Layer 4 of a small transformer language model trained on English Wikipedia (8 layers, counted from 0, width 96).
A neuron's activation on a vector x is GELU(weights . x), where the dot is the dot product.
The model reads these tokens: "w" "ay " "| " "M" "at" "ch " "In" "for" "m" "ation " "| " "| " "|" "\n" "| " "D" "ate " "| " "V" "en" "u"

The vector x that enters this layer's MLP at each token. A number n stands for (n - 500) times 0.011.
0 "w": 518 422 598 502 550 427 470 466 514 342 540 442 659 621 679 424 519 452 650 498 608 395 259 430 567 568 696 503 570 405 567 93 485 552 386 476 613 456 441 490 460 450 436 329 542 596 591 495 626 569 354 417 596 269 434 568 487 513 541 420 400 670 460 489 335 605 702 646 595 532 322 410 499 303 351 559 655 426 599 638 605 555 573 459 413 482 561 448 566 483 540 480 360 554 521 562
1 "ay ": 476 455 480 460 546 504 445 572 454 767 577 741 551 436 463 618 578 305 548 563 542 473 453 606 599 380 645 447 520 391 535 166 514 478 433 584 494 492 347 528 503 474 524 538 497 577 540 427 409 426 443 512 419 678 677 626 459 513 434 475 417 444 470 560 486 492 529 689 461 553 456 491 614 497 416 557 503 399 603 537 568 421 450 538 563 473 402 418 492 485 523 535 86 495 526 521
2 "| ": 535 393 535 646 441 485 565 416 473 609 464 520 493 509 458 508 553 443 572 558 510 547 449 525 568 551 356 593 397 475 461 322 429 524 470 519 463 510 547 680 595 443 366 449 484 553 460 462 541 493 351 520 702 476 537 662 533 492 542 578 472 629 502 407 462 627 563 533 496 467 478 440 501 427 511 503 576 412 550 529 538 512 471 587 523 492 425 551 383 569 481 406 47 591 496 419
3 "M": 367 356 477 498 553 447 482 436 380 541 511 470 642 397 400 518 586 362 724 446 535 443 488 433 442 437 360 658 491 536 713 254 440 546 468 373 580 558 546 485 421 480 442 615 316 425 589 576 521 625 342 313 525 571 428 420 495 537 365 495 538 532 467 512 523 545 493 693 685 506 457 568 506 470 538 360 750 526 624 531 396 378 540 504 482 660 580 580 614 566 670 632 193 491 645 421
4 "at": 362 500 542 403 512 462 522 430 475 561 344 395 556 531 440 606 559 287 641 579 481 445 406 426 418 708 733 323 544 480 580 379 414 422 501 503 878 398 535 387 576 312 359 339 594 589 590 276 558 615 419 461 626 734 560 475 410 514 539 487 446 549 414 427 554 664 590 711 412 443 724 338 372 544 595 580 498 616 556 379 500 503 426 437 452 362 493 470 453 592 700 621 454 436 468 491
5 "ch ": 475 642 408 506 428 560 625 425 534 675 590 637 507 390 391 539 518 389 583 532 601 584 445 530 676 542 521 526 540 450 637 279 376 555 395 433 511 407 594 448 528 538 529 483 632 573 470 350 340 544 442 431 441 617 564 542 498 504 430 540 462 602 503 501 396 530 509 557 440 454 536 484 621 487 431 558 583 364 591 462 541 400 467 452 534 536 485 396 679 511 504 477 53 524 661 509
6 "In": 458 551 507 541 543 593 472 374 392 492 445 308 620 366 448 503 593 222 596 490 543 549 523 509 495 642 539 469 504 585 659 220 443 485 562 383 559 437 495 675 480 707 403 393 383 484 591 508 488 440 625 235 346 707 502 502 319 458 586 528 436 666 366 474 584 652 247 789 557 513 533 436 550 592 692 581 671 427 519 480 561 463 555 588 515 398 459 577 456 519 555 560 269 427 594 503
7 "for": 443 623 451 521 696 549 461 549 356 588 532 431 490 534 465 458 498 179 506 451 328 520 450 437 651 569 759 560 413 487 553 158 504 599 457 358 389 522 375 713 444 467 465 449 386 591 565 369 503 620 654 378 447 480 538 535 576 397 513 487 339 736 656 341 518 652 309 769 395 511 571 404 610 563 510 410 509 583 364 479 385 425 533 606 529 514 515 383 710 627 542 307 423 564 468 640
8 "m": 434 359 567 448 297 424 409 525 441 420 585 528 650 561 488 423 486 421 687 389 564 422 519 533 506 486 568 498 528 485 815 147 455 508 437 484 496 543 574 461 464 590 255 604 396 429 592 485 475 682 436 407 480 506 430 416 592 408 315 722 426 547 489 657 381 733 531 632 683 270 441 780 398 540 556 411 532 624 511 488 389 454 449 511 439 474 446 570 594 652 587 498 389 507 620 536
9 "ation ": 481 569 500 419 418 569 529 418 516 541 569 495 522 433 513 481 507 334 562 584 580 506 488 463 588 669 482 677 528 389 735 141 475 540 472 533 569 404 498 509 582 488 542 507 635 598 470 408 409 401 525 550 423 566 537 664 455 507 438 490 368 506 490 430 432 547 617 586 536 481 564 472 616 433 452 621 555 448 584 438 568 385 522 562 545 515 362 464 610 529 443 446 49 500 595 385
10 "| ": 522 421 521 646 433 495 567 400 498 613 435 531 490 481 451 511 545 427 587 532 503 561 444 496 556 582 402 578 379 460 510 357 470 504 463 524 484 523 531 687 564 489 338 424 502 522 466 479 501 467 370 522 660 504 503 653 556 481 532 595 475 676 527 408 469 624 574 590 469 505 470 486 546 469 529 511 560 422 518 513 518 523 450 583 497 450 460 576 352 560 478 388 13 587 526 486
11 "| ": 522 412 533 644 449 474 571 377 489 606 432 504 483 480 450 502 550 435 592 533 502 542 450 500 565 572 387 585 386 467 497 375 425 520 459 510 478 513 558 661 578 477 354 425 514 531 464 478 524 476 354 504 679 498 523 652 551 486 538 592 467 675 534 404 455 637 566 546 482 505 485 459 518 467 536 519 579 416 527 517 521 523 468 592 497 478 426 563 360 560 496 396 25 594 537 473
12 "|": 494 276 616 550 440 431 516 424 655 449 448 434 567 607 340 532 347 487 715 488 613 531 476 533 591 521 587 784 410 518 609 301 408 571 393 472 439 473 511 394 478 545 442 565 580 455 495 359 402 547 489 548 427 515 466 567 245 326 465 438 599 786 404 493 426 645 431 602 411 477 614 477 488 620 640 560 788 579 637 465 477 380 459 510 384 620 362 554 606 516 567 632 313 474 440 413
13 "\n": 466 304 395 429 441 512 585 604 482 681 551 508 451 565 623 466 499 469 623 405 486 497 520 618 650 510 617 621 620 515 457 214 378 633 424 347 479 387 524 496 627 334 466 650 342 503 590 405 433 556 407 577 660 703 629 520 376 598 466 479 429 472 445 466 379 473 503 715 517 462 606 426 479 507 470 479 650 492 536 407 573 484 490 592 415 576 395 407 486 549 368 448 219 518 468 432
14 "| ": 529 361 547 568 441 401 557 489 527 600 458 610 494 484 434 550 504 534 616 425 491 549 484 521 590 479 546 540 372 534 498 362 435 477 477 471 517 562 577 505 536 429 361 408 516 488 497 517 543 458 308 472 665 552 526 550 491 435 465 597 593 709 511 505 444 564 425 692 460 582 532 546 495 549 483 544 655 453 472 508 530 526 415 610 502 448 340 555 360 645 512 383 50 573 441 540
15 "D": 520 505 511 482 657 554 400 348 461 527 519 436 471 433 530 565 426 344 568 607 603 396 452 423 646 521 500 622 511 523 542 355 382 395 532 241 585 515 561 532 451 535 441 492 407 362 650 490 439 580 318 541 500 583 477 487 599 490 611 405 581 535 433 565 525 636 624 426 562 557 677 322 450 696 593 383 756 478 561 515 480 423 593 664 422 410 429 599 488 455 538 490 179 459 736 377
16 "ate ": 437 614 468 396 406 515 358 454 562 691 490 501 545 429 489 461 481 435 641 544 561 557 457 520 613 658 489 524 602 509 667 305 320 579 343 364 542 386 502 361 583 491 484 450 538 626 497 367 475 510 478 486 520 617 554 562 377 465 500 606 478 499 420 552 367 683 499 493 493 624 614 422 508 524 445 663 545 400 523 381 590 454 422 534 547 526 317 421 575 574 507 541 103 534 714 507
17 "| ": 525 455 515 618 383 428 533 468 541 611 468 535 541 497 455 519 561 452 633 445 510 614 489 550 607 548 449 557 371 489 587 334 448 458 481 521 497 487 550 553 538 484 291 418 561 522 473 439 510 476 393 526 683 499 481 575 506 418 512 582 522 731 513 451 415 650 498 655 468 600 493 474 559 465 499 494 593 494 463 469 525 504 409 591 515 443 404 512 335 547 527 389 44 619 503 475
18 "V": 409 520 551 420 459 449 484 360 478 477 490 585 570 446 477 477 556 247 704 397 553 346 631 374 552 547 327 722 526 480 596 365 368 588 486 461 571 549 421 545 503 343 399 608 403 452 490 338 526 477 415 386 561 551 552 368 553 408 656 404 473 614 504 544 486 446 673 600 550 629 703 232 421 542 522 513 699 544 550 748 404 396 375 481 465 576 583 737 443 454 661 568 340 453 635 436
19 "en": 326 423 720 509 561 582 450 494 352 500 318 479 578 447 387 168 484 481 623 578 305 603 522 292 519 521 779 475 494 619 587 355 498 463 510 453 559 445 373 624 474 476 282 470 600 467 492 407 563 525 388 356 475 550 742 509 545 495 516 526 457 584 488 498 744 849 508 462 535 566 474 409 479 543 400 578 694 453 492 398 490 364 434 592 488 711 337 508 584 577 545 397 412 510 577 543
20 "u": 502 396 518 450 416 529 429 308 483 528 482 410 532 600 668 348 464 331 695 884 570 450 468 470 443 501 417 644 560 615 590 336 450 370 517 463 739 527 336 722 536 533 392 316 374 593 440 320 587 540 530 440 447 804 549 487 309 512 526 429 363 792 472 498 373 614 519 506 596 581 443 409 431 473 403 513 598 514 494 579 360 558 326 475 422 452 361 528 422 497 658 397 628 556 563 638

Each question shows the input weights of one neuron of the MLP. A number n stands for (n - 500) times 0.00089.

n193: 443 623 497 548 486 407 535 573 593 563 540 429 402 554 612 291 284 561 506 466 680 599 440 588 443 573 508 395 576 517 490 472 664 488 523 607 420 438 425 549 557 583 457 567 454 513 359 462 403 468 500 612 630 541 542 500 593 492 277 629 322 423 559 400 273 467 408 444 466 565 536 505 509 564 586 497 468 459 310 497 611 594 282 496 540 344 506 471 519 668 530 431 578 644 454 575
On which token does it fire most? 20 "u"

n150: 491 491 499 495 494 494 497 487 500 506 498 499 494 499 497 499 493 503 499 497 501 500 493 499 498 487 494 496 495 511 498 501 494 497 495 501 495 503 494 496 496 494 495 494 496 498 497 503 495 498 502 493 490 505 491 483 505 498 497 493 493 497 501 509 497 500 503 494 492 499 502 492 490 500 497 505 491 493 495 497 488 497 497 496 492 499 496 495 498 497 494 495 494 502 493 498
On which token does it fire most? 20 "u"

n79: 474 523 552 573 514 566 675 494 629 523 490 415 411 538 492 523 626 583 356 473 318 543 503 511 418 599 361 372 630 503 571 557 514 288 802 467 382 593 429 514 348 512 573 682 325 487 433 435 543 465 487 449 578 400 487 526 425 505 386 432 613 581 555 444 586 471 380 413 309 544 651 475 618 426 572 484 507 487 523 437 536 628 463 605 555 383 549 451 650 412 488 691 395 458 503 530
On which token does it fire most? 6 "In"

n213: 635 500 465 599 465 427 397 400 422 629 457 385 311 478 487 363 568 583 480 503 732 533 600 518 495 515 518 513 556 500 471 567 473 618 529 379 484 430 644 475 404 347 548 449 511 479 565 561 518 615 409 379 677 312 583 587 522 377 670 506 441 339 580 491 368 536 609 371 528 551 557 431 552 564 549 492 532 479 350 519 516 657 473 464 334 616 396 511 415 557 598 468 474 514 410 671
On which token does it fire most? 11 "| "

n82: 404 532 507 470 436 434 662 461 527 547 435 528 601 316 257 457 455 518 524 448 367 430 604 398 479 308 461 583 559 737 480 500 738 593 536 600 436 579 649 187 390 503 450 489 658 451 482 500 574 451 494 445 375 541 503 273 332 559 452 548 566 500 579 669 838 509 480 405 533 632 475 526 571 466 648 503 527 527 477 362 437 527 563 529 466 318 653 307 539 268 706 627 514 548 513 525
On which token does it fire most? 3 "M"

n322: 367 508 557 535 508 679 515 538 694 521 590 623 485 324 537 496 466 434 496 572 538 708 647 625 410 293 486 585 410 352 463 561 477 664 623 447 295 434 572 511 586 275 540 715 572 522 626 631 282 373 398 675 409 615 466 488 516 552 374 378 504 383 478 634 661 350 472 555 513 469 658 733 520 482 277 661 407 378 260 340 553 943 455 379 604 379 591 407 687 421 587 319 497 466 319 429
On which two tokens does it fire most, strongest first? 1 "ay ", 13 "\n"

n14: 433 731 596 468 539 524 510 549 564 414 577 503 440 527 467 486 464 510 353 418 595 434 454 645 584 374 510 376 430 530 554 476 580 489 602 412 351 653 291 479 521 563 394 416 497 510 490 575 517 505 572 514 505 593 430 492 527 522 384 458 750 390 359 558 503 417 543 543 467 519 457 556 530 373 569 427 463 424 540 607 681 500 494 593 367 392 807 515 573 481 606 503 484 552 479 541
On which two tokens does it fire most, strongest first? 1 "ay ", 0 "w"

n238: 427 410 620 512 600 597 574 480 394 621 507 598 299 373 429 463 418 554 603 458 458 484 460 384 639 437 579 443 527 427 505 636 407 516 567 621 476 560 556 377 546 315 509 672 633 680 388 382 471 553 489 449 440 582 461 424 606 419 536 490 533 525 382 312 587 519 249 476 403 673 645 590 577 594 469 630 337 436 452 575 439 563 596 474 416 406 452 411 494 579 429 469 533 760 447 529
On which token does it fire most? 7 "for"

n19: 544 449 612 547 492 522 539 497 571 490 557 520 295 662 580 308 354 534 483 536 516 573 336 485 598 491 562 346 522 355 538 534 559 569 480 532 463 434 674 495 639 550 506 519 528 401 457 455 571 617 441 527 443 586 567 525 585 300 404 476 387 465 456 368 445 522 483 519 304 428 453 644 595 534 346 613 415 495 560 539 437 559 349 428 466 523 404 523 363 547 442 422 551 646 285 573
On which token does it fire most? 14 "| "

n249: 501 496 509 485 497 499 495 487 502 500 506 493 493 490 491 507 496 500 499 508 500 500 500 503 500 494 498 499 497 507 496 502 509 492 492 490 503 500 496 490 498 497 490 494 497 516 490 505 481 499 510 495 496 502 503 489 510 494 490 514 500 506 502 505 489 493 509 498 489 502 511 495 504 492 496 491 507 503 491 499 502 502 509 500 495 513 502 510 508 498 487 500 501 502 504 499
On which token does it fire most? 5 "ch "

n172: 647 516 466 566 446 445 531 634 594 483 640 689 668 493 475 467 630 555 230 600 349 542 470 640 392 486 426 470 435 487 449 513 636 213 482 424 475 650 564 494 637 459 510 642 370 497 386 447 409 424 567 546 506 394 588 464 497 718 476 714 565 470 319 559 509 485 497 490 356 464 451 500 533 518 365 353 211 407 526 463 544 456 404 603 624 448 745 531 484 437 517 678 486 635 456 721
On which token does it fire most, and how strongly? 1 "ay ", at about 0.51

n271: 399 602 517 364 479 495 538 549 708 571 488 439 502 569 510 395 467 521 602 414 479 441 600 468 322 539 380 565 593 720 555 565 528 428 547 413 557 351 334 376 437 593 565 544 538 381 493 481 534 774 559 381 403 419 486 484 471 545 600 524 529 486 604 625 571 469 566 481 564 529 520 374 543 435 537 473 385 541 453 374 564 426 542 523 591 395 531 475 588 529 480 618 493 385 474 619
On which three tokens does it fire most, strongest first? 16 "ate ", 4 "at", 18 "V"

n57: 635 438 434 540 513 513 565 532 602 436 627 355 322 622 400 637 621 547 507 494 416 553 443 521 515 469 625 408 352 539 345 492 559 517 485 406 215 589 446 465 648 483 677 486 335 543 321 670 486 442 466 616 737 286 366 530 596 562 482 566 451 336 594 500 396 512 622 313 580 477 461 549 470 441 654 426 443 316 419 541 478 613 639 739 359 423 476 516 445 673 483 457 478 602 455 397
On which three tokens does it fire most, strongest first? 2 "| ", 11 "| ", 10 "| "

n352: 547 587 536 409 527 300 266 497 455 478 497 371 471 525 687 487 509 651 591 451 589 517 554 500 287 497 463 608 601 594 484 539 493 454 517 282 415 575 548 439 428 374 595 601 609 535 509 421 362 503 523 586 546 562 446 406 478 410 477 842 469 318 662 608 425 483 525 494 656 494 303 593 574 417 633 432 387 633 568 396 609 486 596 644 464 479 410 336 472 554 437 317 529 500 370 679
On which three tokens does it fire most, strongest first? 8 "m", 13 "\n", 16 "ate "

n106: 567 466 543 573 522 582 470 404 503 579 671 513 497 497 587 555 395 548 280 429 397 412 590 480 305 298 345 514 468 624 445 534 477 463 521 523 491 500 657 466 503 553 809 514 614 346 374 580 517 577 506 472 448 580 519 446 389 826 535 592 557 621 755 483 552 396 525 332 616 312 696 483 474 560 582 435 461 465 418 361 503 483 574 440 539 387 577 545 419 308 662 548 460 402 614 388
On which token does it fire most, and how strongly? 15 "D", at about 0.47

n214: 367 493 544 542 762 629 712 379 363 531 450 368 507 402 603 394 507 631 482 351 455 433 546 439 478 562 339 440 612 406 406 592 375 606 413 544 446 598 676 493 737 482 596 393 675 542 668 491 466 399 419 485 409 423 603 413 314 612 481 500 577 408 453 605 349 474 389 465 681 574 556 770 618 470 719 349 483 519 330 394 517 472 703 378 477 530 430 427 743 250 485 487 494 446 568 680
On which token does it fire most? 5 "ch "

n333: 378 635 474 544 545 478 550 570 513 461 342 513 596 379 524 617 467 572 484 437 482 673 408 486 500 477 567 539 541 338 497 564 518 428 460 559 458 428 494 424 616 651 576 533 344 459 471 531 323 358 376 385 460 594 397 528 519 517 683 427 512 342 562 383 527 316 362 494 596 709 493 552 688 559 655 503 411 320 254 388 431 786 516 429 533 561 566 692 643 591 586 409 510 458 455 544
On which token does it fire most, and how strongly? 6 "In", at about 0.38

n287: 484 574 644 475 627 584 441 483 468 583 730 277 503 229 594 333 557 525 403 416 393 444 509 412 380 396 359 742 441 500 459 536 408 653 560 684 442 285 590 527 396 484 636 603 704 529 497 520 480 523 451 409 540 409 408 413 419 586 511 569 319 607 622 540 652 520 492 403 527 538 480 459 522 456 483 620 518 583 327 503 563 455 688 335 518 556 414 515 537 311 685 474 531 488 473 562
On which two tokens does it fire most, strongest first? 19 "en", 18 "V"

n254: 463 511 459 535 413 507 372 409 509 559 500 539 494 482 452 549 480 527 481 447 597 791 474 431 485 445 444 477 358 622 550 508 595 562 523 374 504 555 460 516 537 538 565 430 577 500 462 483 584 519 496 526 583 560 391 438 541 502 513 332 514 365 550 436 463 406 433 427 503 583 507 492 552 465 437 642 434 643 507 319 575 564 471 444 557 644 425 385 428 431 627 498 479 518 535 424
On which three tokens does it fire most, strongest first? 16 "ate ", 17 "| ", 5 "ch "

n175: 500 647 341 377 455 550 497 554 358 479 397 543 424 439 450 503 480 458 430 484 549 587 461 326 406 427 577 421 474 509 472 558 649 408 765 534 545 582 602 551 469 449 503 543 362 660 427 714 516 522 598 595 581 555 510 664 661 544 457 448 319 534 427 300 438 479 585 421 603 562 404 528 497 663 532 410 397 473 543 447 601 439 633 616 361 453 590 622 377 441 320 431 436 523 480 667
On which token does it fire most, and how strongly? 10 "| ", at about 0.4

n107: 513 494 605 432 610 593 421 340 533 523 553 463 557 287 595 520 637 520 560 425 291 607 647 500 547 302 363 561 603 516 567 593 542 696 506 463 466 590 672 243 438 441 614 534 510 389 274 430 503 500 488 568 391 571 472 561 497 592 633 686 603 485 518 365 664 353 286 474 379 374 486 616 619 585 479 485 497 530 462 356 565 555 626 375 598 712 384 573 399 357 452 649 495 416 416 506
On which token does it fire most? 3 "M"

n252: 427 583 457 475 399 577 517 539 577 424 610 436 418 389 601 445 397 425 570 490 511 551 509 426 598 540 553 437 602 561 480 526 707 403 536 531 515 462 402 540 500 648 553 453 521 489 460 613 468 443 477 526 471 424 443 486 539 496 500 553 280 504 578 587 374 450 590 407 440 491 536 520 604 521 592 532 526 500 439 528 572 508 414 453 435 394 601 448 456 642 541 628 428 644 546 543
On which token does it fire most, and how strongly? 9 "ation ", at about 0.49

n34: 669 646 543 710 363 527 536 393 418 454 636 266 333 370 552 479 420 678 440 560 662 518 807 581 321 618 429 540 411 452 288 531 549 522 408 486 373 531 472 620 526 474 455 539 609 462 389 655 474 420 475 506 509 468 610 593 469 610 566 481 342 391 412 581 477 559 430 287 360 645 405 644 542 468 598 295 506 664 568 425 797 590 442 524 552 384 413 298 611 583 566 416 558 470 364 425
On which token does it fire most, and how strongly? 2 "| ", at about 0.14

n281: 500 582 569 583 424 533 449 936 432 493 486 474 446 459 508 554 516 729 393 343 476 777 668 515 455 204 522 272 554 467 558 632 696 465 588 365 396 339 619 496 476 400 462 536 483 638 492 649 269 442 435 704 471 504 511 583 450 158 538 716 653 496 398 504 488 312 255 525 423 823 346 594 538 551 113 639 338 405 414 390 504 671 587 484 571 574 557 614 335 463 465 629 493 560 524 716
On which token does it fire most? 14 "| "

n23: 394 540 457 562 295 657 519 669 472 276 613 489 554 670 452 735 602 655 387 399 530 609 348 509 406 319 448 546 469 541 553 508 476 379 333 511 427 595 437 421 581 543 583 682 549 376 402 608 405 586 554 572 574 304 423 459 466 543 325 682 483 274 454 573 497 382 548 326 718 366 384 521 423 400 506 347 330 494 365 416 474 669 414 546 640 522 619 539 647 624 634 461 684 523 536 532
On which token does it fire most? 8 "m"